Layer 2 of a small transformer language model trained on English Wikipedia (11 layers, counted from 0, width 128).
A neuron's activation on a vector x is GELU(weights . x + bias), where the dot is the dot product.
The model reads these tokens: " V" "ers" "ion" "\n" "S" "ing" " about" " a" " f" "ru" "it" "ful" " v" "ine" "y" "ard" "\n"

The vector x that enters this layer's MLP at each token. A number n stands for (n - 500) times 0.0084.
0 " V": 471 361 503 359 565 546 369 509 380 647 373 652 489 702 655 358 335 444 429 590 573 413 122 438 453 691 524 460 183 448 548 550 633 475 270 573 406 473 419 570 477 627 694 352 383 260 716 442 749 568 728 379 681 371 760 538 430 472 604 683 430 464 621 708 418 747 390 562 675 717 447 731 440 573 658 351 725 371 382 364 349 495 418 400 615 366 440 550 541 505 498 276 599 383 694 556 527 614 257 553 441 363 317 391 468 459 655 475 509 500 575 664 547 563 483 426 536 529 340 368 541 624 484 447 521 420 571 566
1 "ers": 607 586 295 336 546 589 662 665 234 521 447 524 630 550 395 333 440 582 679 450 548 397 201 336 449 762 544 692 438 453 423 467 417 609 438 422 464 625 227 402 628 397 363 391 434 550 667 517 419 758 845 475 574 343 456 587 537 276 599 524 659 611 640 481 511 579 641 447 292 730 153 269 378 597 546 535 390 625 432 437 633 391 403 300 450 455 619 537 392 626 675 584 410 633 691 536 587 577 374 677 436 447 543 535 493 309 575 544 479 473 433 519 420 515 788 602 595 458 578 545 379 413 451 337 578 310 675 486
2 "ion": 551 537 423 280 676 965 613 454 183 385 518 535 483 587 563 442 567 524 686 438 373 519 67 133 410 500 617 708 360 307 550 496 500 717 294 580 511 562 302 295 582 589 476 493 442 398 611 603 674 454 534 550 295 493 582 379 497 369 607 345 443 530 474 617 361 637 538 511 435 761 379 547 367 630 411 593 495 324 590 441 555 616 407 355 509 448 593 692 527 464 560 506 660 530 657 581 738 403 382 753 548 327 391 398 575 512 470 459 419 507 289 671 380 515 695 624 677 488 474 543 466 457 546 545 526 294 530 387
3 "\n": 452 553 445 469 398 558 512 669 446 304 570 469 620 661 674 676 357 797 335 582 507 437 314 334 430 585 745 636 381 339 682 499 683 498 441 434 390 634 604 508 474 484 590 569 348 379 282 458 561 666 467 648 524 215 644 504 611 494 625 322 418 587 618 559 635 659 362 289 438 410 217 216 424 593 430 309 567 517 559 325 508 540 476 567 552 372 317 726 576 565 459 547 459 361 322 461 603 637 234 692 631 541 460 506 643 337 550 522 543 389 573 676 416 530 526 509 715 602 325 545 383 423 431 421 795 443 384 451
4 "S": 426 438 625 370 593 378 329 650 288 138 397 718 546 767 534 261 404 526 421 413 341 376 152 550 500 530 529 600 467 465 665 496 508 503 549 575 393 507 402 690 756 611 446 511 504 394 644 619 488 470 738 804 565 354 569 469 437 286 653 665 446 485 698 442 534 504 435 452 391 700 339 432 408 422 666 398 573 144 252 402 494 534 477 542 595 798 688 345 512 759 584 354 552 551 522 464 547 571 470 568 451 534 541 620 629 483 486 517 559 407 226 569 207 430 362 623 662 441 613 505 613 574 360 342 487 338 670 506
5 "ing": 576 419 336 621 582 741 671 566 316 283 369 628 658 255 629 410 536 449 622 395 460 282 25 502 460 472 603 534 424 528 673 495 467 588 654 404 568 616 523 341 528 448 427 470 438 386 667 320 710 821 514 698 371 580 557 413 566 472 813 462 555 542 508 722 467 530 464 602 432 786 280 454 253 589 374 572 441 504 469 296 544 574 244 506 246 478 417 647 569 530 657 684 590 594 484 455 488 649 575 391 580 375 476 572 285 456 441 483 573 528 399 467 241 493 552 534 479 524 533 528 445 435 526 434 424 403 762 446
6 " about": 431 499 747 433 457 339 642 442 639 516 472 417 357 347 600 536 469 683 685 514 304 487 235 721 570 605 546 680 518 461 683 408 515 644 506 388 578 733 482 175 540 714 369 639 684 281 425 518 570 862 511 678 296 498 461 461 730 562 769 347 474 651 580 466 412 386 496 430 489 566 527 520 373 460 474 504 550 448 469 486 606 569 269 559 357 221 535 473 484 522 493 664 361 593 370 382 449 479 632 433 533 458 569 535 171 466 495 610 696 502 561 580 191 264 548 412 435 391 452 615 606 496 354 428 521 422 460 336
7 " a": 473 482 566 394 492 444 541 498 521 494 550 345 418 485 594 540 442 468 526 341 384 281 121 456 346 732 222 607 337 565 774 521 586 481 605 432 480 819 517 295 451 432 426 630 470 489 449 565 520 591 494 489 440 439 375 384 627 604 642 646 546 717 743 733 539 633 447 560 493 553 517 597 459 432 488 549 645 341 557 283 490 550 307 514 676 595 502 477 647 357 558 884 433 495 422 469 282 337 343 669 685 490 471 658 166 638 415 553 433 398 560 501 317 425 582 414 590 403 160 606 685 438 513 471 473 499 514 490
8 " f": 405 434 766 374 532 403 284 418 398 330 533 499 264 503 527 471 421 499 345 265 396 440 339 554 416 858 435 742 503 359 862 255 470 518 551 574 555 764 477 592 473 429 475 564 524 494 701 343 767 702 542 702 607 537 715 375 398 364 538 447 584 379 627 477 538 572 462 578 527 600 351 675 375 566 551 386 651 321 253 481 487 427 555 449 533 531 529 695 461 429 439 688 322 456 731 667 578 646 458 416 455 517 334 532 232 725 545 514 488 394 709 526 472 459 490 271 407 448 367 427 567 467 530 515 687 377 510 386
9 "ru": 557 403 319 358 442 297 426 458 604 504 580 767 242 555 522 485 631 502 677 274 481 562 361 440 559 331 585 541 423 543 591 346 261 541 502 261 354 539 433 443 432 535 344 701 505 308 341 478 610 464 502 421 421 432 536 411 691 435 746 544 505 621 604 570 434 673 547 687 515 555 535 290 235 520 604 534 474 465 376 539 362 480 503 445 718 613 419 779 209 441 481 623 293 735 793 725 746 376 472 716 354 623 347 539 391 334 353 504 448 689 697 694 174 521 569 621 442 548 490 449 369 567 453 666 383 453 700 431
10 "it": 452 514 383 781 547 733 588 618 500 435 296 517 293 455 568 440 413 535 579 275 307 680 413 356 391 635 725 439 573 283 311 371 428 319 605 569 678 411 595 341 437 473 315 545 451 310 545 433 545 419 346 435 376 373 449 553 504 438 550 597 364 613 738 607 551 501 422 700 413 960 387 640 169 477 410 691 534 367 536 458 540 492 466 535 608 467 572 687 494 682 462 495 632 645 658 462 530 521 431 519 626 440 544 476 454 617 592 506 408 482 246 801 344 415 502 811 675 430 540 584 308 496 522 424 529 177 543 483
11 "ful": 357 640 570 433 666 525 476 454 503 394 419 564 434 412 625 294 427 506 712 131 403 499 284 258 680 487 524 373 690 374 654 558 410 497 605 175 496 588 492 409 626 405 356 536 489 31 396 451 658 471 200 420 229 406 460 454 694 356 709 450 435 579 696 424 480 415 581 709 505 740 458 487 380 688 655 482 640 619 312 358 604 640 450 512 395 403 641 691 340 529 511 623 486 707 440 431 669 593 366 578 432 398 572 618 557 374 611 604 517 611 576 430 553 590 673 360 417 491 531 535 532 536 700 576 319 391 675 549
12 " v": 577 471 499 470 535 646 368 591 392 671 285 409 296 802 657 516 231 385 496 368 439 244 235 503 402 714 497 359 246 340 572 428 582 519 406 425 592 412 420 537 550 671 579 549 409 479 806 450 607 735 664 675 560 431 600 589 547 577 522 408 443 417 599 435 566 683 559 694 523 743 309 557 535 607 551 313 961 431 432 479 592 328 468 373 740 494 474 459 450 546 438 259 500 527 622 628 457 567 391 427 483 273 370 419 511 409 408 552 575 570 619 606 464 534 534 306 495 553 350 463 615 454 533 419 373 463 489 516
13 "ine": 452 449 729 511 547 611 561 499 221 519 502 537 498 488 678 316 434 626 629 388 475 521 213 204 468 482 605 587 239 599 716 502 241 753 357 274 489 437 404 592 555 469 441 690 465 261 459 582 527 583 538 554 270 385 449 618 545 509 404 390 441 675 633 577 396 517 437 577 492 655 498 440 306 685 641 723 366 491 586 425 630 691 184 550 806 336 577 583 507 391 543 397 622 675 548 536 663 690 421 536 436 511 591 580 408 337 411 405 426 735 444 454 310 473 722 487 569 411 415 523 408 615 408 499 347 400 538 443
14 "y": 484 436 532 540 332 634 616 441 394 220 769 491 388 516 809 371 484 491 600 475 411 652 178 398 635 369 588 597 361 361 442 486 235 676 597 323 405 505 627 613 351 378 412 618 451 302 508 451 508 492 387 694 487 635 500 532 712 319 673 522 619 593 588 605 459 527 568 412 521 684 276 365 114 383 477 740 462 481 706 417 765 408 389 504 493 531 625 428 316 532 544 539 580 720 512 451 732 639 642 763 469 463 482 512 555 522 304 463 589 488 455 643 297 455 441 583 541 416 434 657 512 308 388 360 322 500 494 617
15 "ard": 704 477 578 417 531 615 567 470 587 385 704 593 459 318 543 518 253 384 659 420 380 570 173 321 510 577 791 657 585 217 434 491 351 639 396 364 515 594 495 477 362 493 509 547 607 362 554 547 619 466 512 452 261 547 349 433 676 492 582 521 621 607 660 380 458 619 506 736 473 487 360 329 260 616 698 544 371 513 449 336 537 527 519 386 552 299 565 773 359 574 754 528 760 672 637 635 488 458 329 523 661 382 481 575 473 498 374 409 541 644 575 541 294 261 508 545 400 476 306 541 490 348 586 526 278 318 847 503
16 "\n": 442 628 476 563 437 545 507 662 432 326 539 507 559 649 661 659 291 771 370 523 501 422 334 259 467 600 737 620 432 332 690 496 622 511 436 531 357 750 590 559 458 520 502 615 365 366 303 517 658 581 489 594 420 213 607 527 670 491 477 333 404 626 599 550 604 666 429 319 418 488 151 247 346 543 492 254 562 656 526 319 489 542 467 581 629 420 284 742 517 563 497 495 553 413 291 383 607 635 252 706 662 540 476 570 590 348 555 569 526 371 580 591 356 500 543 512 596 561 382 627 379 487 481 384 751 405 321 461

Each question shows the input weights of one neuron of the MLP. A number n stands for (n - 500) times 0.00091.

n111 (bias -0.206): 348 581 592 562 219 560 411 488 477 800 541 652 696 518 385 409 589 416 547 660 686 396 653 510 332 563 483 701 436 455 507 563 522 462 376 337 522 320 369 602 237 490 526 470 413 362 241 336 380 322 513 637 562 349 449 519 128 569 710 389 380 438 492 379 412 336 381 451 682 444 461 569 334 514 451 422 424 527 470 574 371 545 415 445 698 572 546 518 569 603 579 433 467 557 469 564 608 500 506 594 775 467 554 257 445 557 608 403 405 379 368 700 500 497 543 606 702 590 467 477 741 386 557 548 434 351 539 575
On which two tokens does it fire most, strongest first? 0 " V", 3 "\n"

n39 (bias 0.023): 536 522 497 561 328 509 672 612 288 617 449 598 503 419 543 423 425 649 625 575 447 478 692 583 515 447 494 439 631 327 422 603 500 348 465 580 528 210 456 467 578 466 383 655 472 442 517 484 551 653 426 551 462 384 494 451 558 558 423 351 428 426 514 611 458 388 370 553 591 432 633 547 640 544 426 491 396 571 619 588 673 547 533 354 206 492 434 443 363 569 717 599 666 419 388 595 406 675 524 433 463 503 571 427 600 333 451 487 506 740 439 481 365 471 458 628 409 566 423 468 419 385 487 596 545 391 406 429
On which three tokens does it fire most, strongest first? 5 "ing", 10 "it", 6 " about"

n287 (bias -0.134): 731 434 425 609 559 431 450 606 493 677 625 451 576 586 639 536 445 541 390 556 399 514 608 695 544 342 601 302 475 591 381 474 587 490 503 436 353 615 506 447 317 422 420 601 422 480 437 563 576 449 607 513 461 425 287 403 414 395 233 527 468 302 227 437 708 682 567 605 440 683 598 667 342 484 518 593 481 529 396 497 427 484 586 645 560 512 243 560 406 731 509 361 575 626 343 474 529 431 612 251 572 463 400 409 617 406 741 682 493 433 343 514 620 513 460 365 608 588 469 440 399 563 550 416 438 607 326 493
It fires most on token 10 "it"

n263 (bias -0.087): 354 422 630 485 359 511 474 266 680 493 574 483 555 687 596 482 438 546 231 919 523 519 539 596 627 599 514 561 428 675 335 437 470 511 616 224 323 363 660 535 526 433 638 568 335 401 702 606 450 423 351 611 547 448 380 456 658 485 613 466 677 400 437 328 675 579 442 356 643 526 579 344 468 603 527 485 448 359 422 715 263 625 429 656 560 434 500 508 467 621 455 246 350 444 658 647 688 666 540 409 666 389 521 433 616 466 638 590 299 548 664 282 434 765 327 564 452 488 410 464 453 428 416 500 591 720 440 324
It fires most on token 3 "\n"

n120 (bias 0.051): 345 364 730 397 614 683 396 527 429 429 663 444 570 300 503 443 516 668 727 464 583 601 444 347 438 495 358 420 681 601 375 655 359 376 412 513 378 540 621 413 482 400 612 570 338 636 520 305 679 437 561 437 565 458 629 503 491 407 500 648 512 519 479 579 488 494 532 671 558 470 478 462 468 437 492 400 520 572 465 402 474 635 306 721 493 409 497 430 612 566 449 436 587 424 533 414 554 359 449 423 528 475 543 686 494 300 572 460 503 610 493 683 458 416 503 434 426 416 606 425 576 494 503 506 525 678 353 289
It fires most on token 13 "ine"

n314 (bias -0.118): 603 515 652 513 337 326 401 450 577 484 477 552 534 415 456 445 408 600 438 444 531 551 591 441 487 604 528 659 430 347 340 407 513 621 769 314 513 442 627 508 467 389 559 484 416 387 519 548 492 479 655 675 545 251 696 560 450 641 643 758 279 635 212 484 611 484 723 468 322 535 488 386 494 539 288 461 436 715 500 585 582 748 581 446 459 491 408 408 573 497 509 409 567 287 597 515 687 481 613 566 473 430 457 407 534 424 532 522 503 437 235 411 593 450 548 450 508 504 548 440 563 315 553 309 396 612 467 460
It fires most on token 3 "\n"

n273 (bias -0.014): 329 512 537 540 551 547 627 455 566 417 634 370 443 565 425 570 564 546 384 565 575 603 643 329 468 695 445 434 842 576 428 426 455 361 523 460 353 606 540 422 343 590 518 341 563 754 600 604 525 363 691 389 430 389 366 460 533 734 447 628 349 669 542 510 564 706 552 341 455 608 447 526 370 386 559 541 395 636 382 457 500 362 598 474 593 518 356 466 191 567 554 612 497 510 554 408 560 510 494 273 658 486 642 550 620 414 311 623 524 536 565 663 653 559 333 577 409 151 591 668 338 442 401 520 462 527 545 523
It fires most on token 10 "it"

n370 (bias -0.279): 510 438 515 469 432 362 255 201 622 719 436 606 504 593 541 652 377 435 470 568 264 664 558 605 673 491 620 573 469 552 729 609 424 490 295 335 456 665 451 418 543 470 560 685 467 544 564 632 698 317 429 298 580 521 415 434 517 533 464 620 624 555 464 568 457 411 624 592 403 465 298 559 408 348 503 572 594 539 433 567 438 479 525 722 635 443 496 464 493 344 447 525 673 668 433 556 370 397 364 417 463 522 466 583 656 540 589 182 450 404 476 269 661 315 434 655 525 504 543 508 557 266 815 354 587 707 241 396
On which two tokens does it fire most, strongest first? 7 " a", 15 "ard"

n274 (bias -0.232): 436 420 334 592 466 629 497 532 619 592 515 533 486 383 624 590 524 367 411 533 507 262 352 317 349 440 381 278 698 697 598 433 556 427 560 647 537 380 602 591 438 610 335 466 400 430 537 517 528 567 475 448 372 694 645 426 607 684 507 341 569 426 548 405 445 534 563 555 615 342 518 548 525 629 408 366 491 412 599 405 653 574 604 582 500 486 365 530 564 459 394 366 661 516 484 724 548 471 480 248 490 813 330 686 300 563 373 639 600 448 687 442 529 625 597 470 565 417 470 679 415 592 444 652 369 487 513 343
It fires most on token 5 "ing"

n303 (bias -0.091): 507 609 454 604 572 572 515 576 397 750 342 811 664 416 423 583 492 470 565 454 452 440 295 504 373 415 427 484 484 466 554 492 516 463 679 747 445 471 507 520 454 345 431 493 370 688 500 719 491 604 460 767 508 447 504 417 452 665 427 893 389 334 222 473 343 500 548 572 244 386 418 388 577 545 605 596 493 558 584 424 596 614 431 612 671 362 531 465 436 420 646 396 441 319 432 461 288 428 571 407 313 771 435 569 644 391 362 399 786 163 379 436 538 309 621 344 227 669 656 471 352 469 587 451 672 489 508 203
On which token does it fire most, and how strongly? 5 "ing", at about 1.1

n356 (bias -0.003): 292 617 504 447 573 583 307 496 398 618 585 507 408 489 622 489 443 666 639 592 423 630 513 629 337 565 391 746 453 615 691 486 273 436 489 543 538 396 507 578 434 541 531 521 722 418 434 392 677 328 619 438 313 460 287 342 528 662 344 493 500 530 235 449 537 613 549 656 530 518 354 782 248 366 319 323 562 646 400 558 271 330 559 536 626 519 311 637 436 634 561 621 606 471 171 459 399 612 565 349 314 567 608 794 660 585 452 496 493 512 756 328 518 402 551 540 500 451 605 591 458 456 638 675 411 410 448 529
On which two tokens does it fire most, strongest first? 8 " f", 16 "\n"

n220 (bias -0.298): 413 541 391 470 480 592 252 336 752 604 289 668 366 230 487 357 406 676 408 497 449 446 480 635 546 629 606 567 437 351 573 500 367 446 463 567 347 598 574 485 350 386 540 467 528 518 497 547 433 206 480 589 273 438 310 399 250 582 585 633 303 457 394 583 521 580 553 469 580 661 487 554 550 486 548 330 315 601 554 605 583 688 497 412 381 387 339 406 669 698 484 490 603 472 295 719 432 569 623 614 543 440 470 602 702 539 410 663 493 393 426 424 497 560 683 582 383 481 494 533 673 507 470 672 413 721 577 516
It fires most on token 11 "ful"

n291 (bias -0.075): 552 435 571 306 400 485 598 918 553 546 603 674 696 466 536 365 640 377 491 606 523 542 721 645 539 522 485 421 513 500 456 654 547 533 554 627 567 471 576 521 500 591 523 542 535 627 669 592 459 381 370 407 555 454 584 611 581 567 329 626 521 429 348 438 500 320 479 500 481 562 414 545 244 574 320 437 558 261 418 382 419 432 394 479 543 492 475 604 384 263 483 494 455 509 558 363 509 642 497 592 607 408 453 635 610 468 412 490 633 527 514 191 491 455 353 534 518 376 612 574 362 481 503 454 509 454 503 283
On which token does it fire most, and how strongly? 4 "S", at about 0.23

n145 (bias -0.030): 568 424 210 435 576 507 584 463 500 532 458 379 535 747 583 540 549 474 604 704 567 566 605 436 500 423 551 388 489 526 527 434 459 591 474 772 390 374 487 508 654 415 489 631 524 360 471 200 540 456 373 317 454 517 334 413 613 267 414 368 561 410 621 600 433 375 503 371 406 563 568 617 490 596 631 433 713 640 441 591 372 625 453 565 496 547 348 601 343 577 475 694 404 446 213 636 507 325 530 387 438 558 598 369 361 530 547 298 337 529 643 514 441 391 599 597 722 430 537 575 598 652 532 477 597 690 483 729
On which token does it fire most, and how strongly? 9 "ru", at about 0.77

n46 (bias 0.002): 664 445 530 441 474 456 650 691 373 454 480 487 601 555 539 416 474 481 516 475 408 558 631 581 483 532 513 472 618 449 384 709 310 395 407 476 633 373 476 395 588 280 593 400 602 449 510 578 390 605 542 544 554 653 483 539 386 288 562 545 492 534 403 710 626 553 585 432 433 481 375 578 445 598 429 555 412 441 382 630 418 427 473 575 381 423 331 347 438 595 433 489 627 409 310 537 495 402 493 596 486 489 664 424 514 478 557 452 596 373 553 342 495 429 449 488 522 515 429 441 463 553 488 492 683 500 489 398
On which token does it fire most, and how strongly? 1 "ers", at about 1.2

n262 (bias -0.081): 574 523 531 666 518 560 651 354 612 454 435 465 318 408 343 469 507 414 605 592 510 623 426 509 363 581 448 584 703 500 456 556 384 525 611 333 582 291 438 629 481 315 359 342 601 416 557 490 389 579 603 519 543 578 369 411 469 643 543 146 589 425 278 354 415 488 543 629 519 475 394 580 349 369 497 462 598 493 626 613 451 519 487 660 609 394 417 503 463 586 438 430 464 475 494 665 487 619 312 423 293 539 428 513 579 365 648 705 569 391 325 480 537 521 441 580 555 531 643 330 547 279 575 432 630 369 586 536
On which three tokens does it fire most, strongest first? 10 "it", 1 "ers", 15 "ard"

n230 (bias 0.009): 433 470 631 598 528 452 681 579 364 392 590 282 449 520 553 413 636 482 488 529 480 541 671 494 376 656 463 427 382 596 402 356 619 307 453 580 440 515 614 500 585 356 355 463 600 573 515 538 134 543 503 600 583 400 726 423 516 547 496 745 547 500 603 523 601 475 563 309 424 629 530 674 503 648 482 647 543 525 493 790 437 555 510 532 467 526 503 352 176 578 358 656 329 425 326 511 596 355 451 545 463 380 475 324 470 573 649 618 461 563 628 558 599 597 403 595 242 428 425 489 496 385 318 446 524 503 635 485
It fires most on token 8 " f"

n193 (bias -0.042): 702 431 676 574 582 572 444 716 578 463 454 683 446 617 303 698 626 406 565 497 616 496 548 497 525 537 758 584 463 507 365 401 605 258 456 433 151 507 520 518 493 578 471 298 401 535 684 555 437 549 333 538 530 452 518 388 383 738 577 514 610 486 363 514 514 347 580 178 430 408 519 476 579 449 449 483 513 347 500 410 294 800 472 577 358 591 458 615 510 414 439 282 305 590 555 543 245 486 368 328 622 436 543 536 457 503 492 572 510 474 562 413 436 520 590 553 456 348 503 489 723 382 671 557 694 544 563 531
On which token does it fire most, and how strongly? 3 "\n", at about 0.22

n377 (bias -0.164): 556 555 477 449 583 319 461 515 398 647 601 585 504 574 292 580 386 373 123 535 522 658 639 687 540 662 598 454 699 445 549 403 493 610 517 549 573 599 473 443 465 308 481 497 529 518 346 515 508 282 711 465 476 545 329 466 459 348 287 614 439 616 329 574 651 439 710 444 525 556 344 394 322 451 304 511 774 485 647 404 453 410 528 582 757 398 429 614 476 518 601 518 670 698 444 591 569 566 544 601 351 687 457 537 613 596 259 504 626 436 520 250 459 358 484 379 623 364 575 508 368 720 447 428 424 548 422 539
On which two tokens does it fire most, strongest first? 16 "\n", 14 "y"

n297 (bias -0.039): 582 354 296 433 604 534 373 528 271 708 382 447 484 368 479 447 402 525 527 604 279 503 540 533 519 411 530 411 487 577 506 472 401 466 588 497 594 589 503 556 494 524 457 680 529 770 706 639 576 490 386 428 368 497 549 446 512 513 437 449 473 724 393 572 343 406 548 556 490 457 526 595 311 717 563 566 473 629 516 530 352 655 613 491 349 514 430 373 396 372 395 274 632 547 615 433 553 500 397 354 497 651 259 560 533 497 667 507 659 503 369 461 592 434 535 605 581 382 462 632 219 557 571 534 620 534 414 599
It fires most on token 10 "it"

n134 (bias 0.208): 658 622 454 459 430 333 586 597 319 366 453 516 710 645 413 455 471 504 510 634 411 389 722 574 682 425 557 418 470 321 546 274 711 383 387 265 602 261 534 449 415 689 515 638 511 529 507 455 436 519 393 440 683 538 613 538 527 402 595 593 337 212 512 447 493 599 476 514 347 441 311 682 524 517 500 762 364 523 544 537 680 566 592 576 552 708 568 582 552 313 730 624 449 550 650 392 455 388 466 578 438 569 376 392 540 611 232 380 518 443 464 507 292 476 314 564 385 527 581 481 412 315 561 734 474 427 568 421
On which token does it fire most, and how strongly? 9 "ru", at about 1.4

n348 (bias -0.031): 506 494 477 395 609 476 430 569 265 507 556 347 405 260 354 541 507 354 427 867 485 569 330 540 619 626 400 320 586 565 542 600 602 670 578 504 303 388 632 429 612 716 581 507 425 375 335 640 496 344 364 490 497 614 475 376 480 364 500 564 581 525 413 207 354 436 342 427 591 352 461 368 430 507 519 451 601 425 496 485 396 497 382 585 619 525 595 620 374 598 536 392 475 629 462 610 589 410 426 408 514 625 615 544 308 736 621 309 573 537 614 678 548 497 413 459 593 577 555 766 350 398 556 123 497 521 588 566
It fires most on token 15 "ard"

n35 (bias -0.009): 534 527 561 641 659 595 413 573 574 593 367 663 638 543 425 350 441 392 350 427 531 610 650 352 452 523 557 393 419 468 636 285 533 449 510 766 303 491 426 494 391 528 381 421 368 257 469 497 552 460 600 569 442 520 391 525 436 520 485 406 729 514 395 397 497 351 602 602 610 533 531 452 399 454 533 371 481 614 479 614 586 575 315 657 617 480 297 510 287 301 386 345 639 450 239 399 474 595 523 629 688 534 503 556 363 600 478 754 415 595 600 479 477 509 607 416 508 402 476 450 616 617 780 474 337 484 550 256
It fires most on token 11 "ful"

n98 (bias -0.307): 429 405 489 470 438 700 553 695 511 571 544 474 380 688 437 497 540 165 833 636 547 347 439 556 202 331 380 376 615 643 409 661 592 432 618 466 450 602 629 535 406 471 665 593 479 617 480 673 454 458 351 458 544 586 543 647 460 632 473 433 493 651 429 573 674 560 581 593 352 366 606 392 537 469 621 441 533 436 361 278 513 679 563 419 266 497 496 521 599 384 494 281 500 381 314 697 435 417 648 319 399 436 589 614 471 479 451 508 587 560 673 442 503 690 584 361 326 631 567 511 236 655 474 524 572 336 605 543
It fires most on token 12 " v"

n251 (bias -0.212): 600 566 486 525 440 597 759 618 500 368 341 529 579 503 379 541 586 407 599 567 696 609 474 473 461 438 512 378 510 534 449 612 619 432 678 480 653 542 191 468 602 327 600 445 636 461 398 677 404 731 425 531 525 456 543 418 500 477 610 163 390 543 436 494 345 460 647 365 567 419 441 522 663 447 503 640 565 589 464 629 558 472 506 559 373 500 516 379 460 493 347 399 523 405 444 493 634 290 416 527 533 539 620 537 460 494 503 465 478 378 639 559 655 482 550 440 411 696 500 541 313 494 384 454 414 488 615 116
On which three tokens does it fire most, strongest first? 1 "ers", 6 " about", 2 "ion"

n300 (bias -0.221): 518 390 680 538 669 497 526 675 521 595 558 539 419 656 348 385 347 577 648 526 422 626 613 593 369 500 662 447 802 690 321 522 628 449 516 469 403 555 491 528 471 524 685 671 247 669 491 534 633 422 315 487 513 818 671 451 312 447 467 533 484 450 379 520 704 384 497 597 421 426 569 462 528 394 503 370 661 465 510 418 544 352 494 408 496 474 287 618 557 355 440 380 423 542 497 339 404 394 687 411 376 596 549 531 527 543 362 564 413 472 504 446 449 519 500 432 311 486 506 647 548 454 566 297 585 510 562 296
It fires most on token 8 " f"

n199 (bias -0.181): 559 590 538 429 356 554 313 325 541 531 543 628 543 325 555 384 433 554 455 462 543 567 671 382 566 590 381 500 561 410 589 437 542 450 704 490 562 548 674 532 455 512 638 534 333 497 545 483 592 410 606 674 634 371 388 627 601 615 525 594 395 579 381 280 506 503 512 519 410 547 591 537 576 563 360 465 455 634 597 597 512 475 592 550 576 567 426 262 500 497 497 545 556 564 447 629 443 538 503 497 540 497 413 480 275 884 431 559 291 473 260 626 463 592 568 506 519 398 479 226 543 490 794 478 354 488 253 332
On which two tokens does it fire most, strongest first? 8 " f", 7 " a"

n239 (bias 0.128): 512 514 678 429 476 563 724 514 480 361 628 456 613 503 385 634 533 475 620 316 480 378 511 599 497 419 612 391 361 599 487 400 497 269 417 463 598 548 497 551 586 384 470 270 503 439 572 590 596 314 530 399 522 607 457 534 430 334 535 725 472 722 604 535 472 497 427 544 615 575 673 398 612 453 500 421 257 425 546 493 442 347 408 531 301 411 647 526 228 424 638 446 575 535 341 564 394 428 539 560 385 623 596 513 507 526 421 424 607 642 364 388 404 448 594 600 360 423 649 449 593 519 551 676 518 714 449 607
It fires most on token 15 "ard"

n379 (bias -0.355): 490 412 636 561 353 562 593 105 385 594 328 679 554 419 373 449 573 638 163 470 465 755 608 444 698 579 557 613 484 449 522 467 541 547 565 722 736 340 460 453 578 524 465 564 515 402 419 527 527 573 335 577 420 467 312 508 325 466 347 462 557 374 621 430 282 500 703 518 567 409 486 298 542 270 405 478 542 636 779 504 582 529 489 658 808 659 407 545 431 265 445 326 584 493 372 479 558 397 260 590 473 250 300 500 604 575 584 451 419 342 346 380 460 592 641 487 582 541 520 516 596 679 715 540 538 355 437 446
On which three tokens does it fire most, strongest first? 2 "ion", 13 "ine", 16 "\n"

n275 (bias -0.112): 616 474 423 289 577 486 504 289 515 631 446 556 526 532 574 430 467 665 433 539 641 600 438 578 335 519 701 424 587 590 532 570 644 382 490 439 496 694 469 777 176 366 556 704 427 475 369 594 594 519 517 433 208 391 213 293 264 635 440 486 668 599 492 553 489 521 377 588 694 581 454 555 676 339 451 336 457 500 712 504 507 574 578 573 541 644 353 493 642 567 682 500 602 589 619 480 419 633 412 508 496 544 547 586 703 673 427 504 422 656 304 396 465 520 556 490 219 606 602 508 621 321 435 413 341 448 468 408
On which three tokens does it fire most, strongest first? 15 "ard", 7 " a", 13 "ine"

n127 (bias -0.147): 478 249 672 677 484 531 439 471 577 584 443 616 533 517 588 586 458 454 437 662 618 482 524 640 422 602 486 618 568 605 541 491 526 514 466 329 494 546 477 475 593 511 439 649 559 654 415 564 678 387 415 440 429 340 299 522 564 390 367 482 648 572 412 488 422 506 572 445 345 523 551 477 483 486 590 471 310 447 503 485 500 569 486 416 672 469 389 363 432 367 417 422 467 715 323 386 469 325 354 491 506 473 585 564 698 462 428 621 465 364 471 524 537 486 588 440 328 465 623 615 461 564 649 514 414 421 261 510
On which two tokens does it fire most, strongest first? 13 "ine", 16 "\n"

n43 (bias -0.031): 331 586 402 503 525 593 625 485 342 454 431 350 640 621 519 586 595 489 662 463 507 626 473 344 656 491 166 418 550 585 537 477 476 611 539 619 545 592 611 491 433 389 585 320 772 648 487 564 658 427 513 313 497 517 597 406 629 490 275 541 494 282 515 295 376 377 539 443 561 500 453 552 407 517 669 517 456 721 465 553 358 410 527 493 496 417 514 534 467 710 450 581 341 588 424 318 818 377 583 432 712 373 640 553 570 449 580 452 543 360 583 546 586 548 593 500 504 367 537 482 154 588 525 435 312 454 371 541
On which token does it fire most, and how strongly? 11 "ful", at about 1.5

n305 (bias -0.101): 558 457 536 340 503 468 537 632 633 539 624 459 450 653 469 406 542 719 459 807 492 713 521 774 429 355 552 274 570 507 452 608 537 333 574 543 545 469 692 652 408 373 766 723 384 578 358 473 654 464 514 587 511 699 375 319 532 691 525 333 651 568 554 449 544 493 342 551 235 493 517 486 437 439 376 342 548 248 412 588 560 558 292 606 567 599 585 279 486 519 602 606 421 255 309 413 421 670 481 457 538 511 607 411 398 315 512 548 540 562 225 546 733 559 277 378 479 552 561 641 517 467 476 254 514 393 566 410
On which two tokens does it fire most, strongest first? 3 "\n", 4 "S"

n226 (bias -0.147): 333 433 381 646 273 247 710 330 687 401 569 341 581 325 508 556 555 518 203 410 202 602 235 883 240 460 360 533 530 432 357 336 430 682 693 592 529 400 520 500 471 684 745 387 467 504 573 552 367 438 616 617 436 391 492 381 347 696 409 401 527 479 537 431 703 410 614 556 533 408 519 619 465 717 418 431 439 395 777 721 731 560 382 405 389 521 389 660 464 381 644 406 492 431 416 606 372 713 583 517 243 762 550 500 551 644 372 643 508 639 188 479 544 574 451 559 391 536 658 439 445 418 277 778 416 524 488 564
On which two tokens does it fire most, strongest first? 6 " about", 14 "y"

n335 (bias -0.166): 345 515 606 551 395 777 546 604 427 519 617 403 647 464 892 458 480 356 361 559 493 537 637 469 503 517 497 533 612 468 595 577 685 592 380 444 470 497 564 483 536 460 531 425 456 463 581 441 768 489 419 419 621 526 348 500 522 507 639 431 311 449 308 441 601 330 566 371 381 487 663 338 568 271 419 484 454 416 582 620 744 339 516 500 481 552 467 566 656 629 485 500 383 598 484 445 481 339 538 379 470 413 617 534 490 279 301 622 578 605 368 422 414 462 391 630 287 698 380 447 356 612 468 481 518 583 595 606
On which three tokens does it fire most, strongest first? 14 "y", 5 "ing", 3 "\n"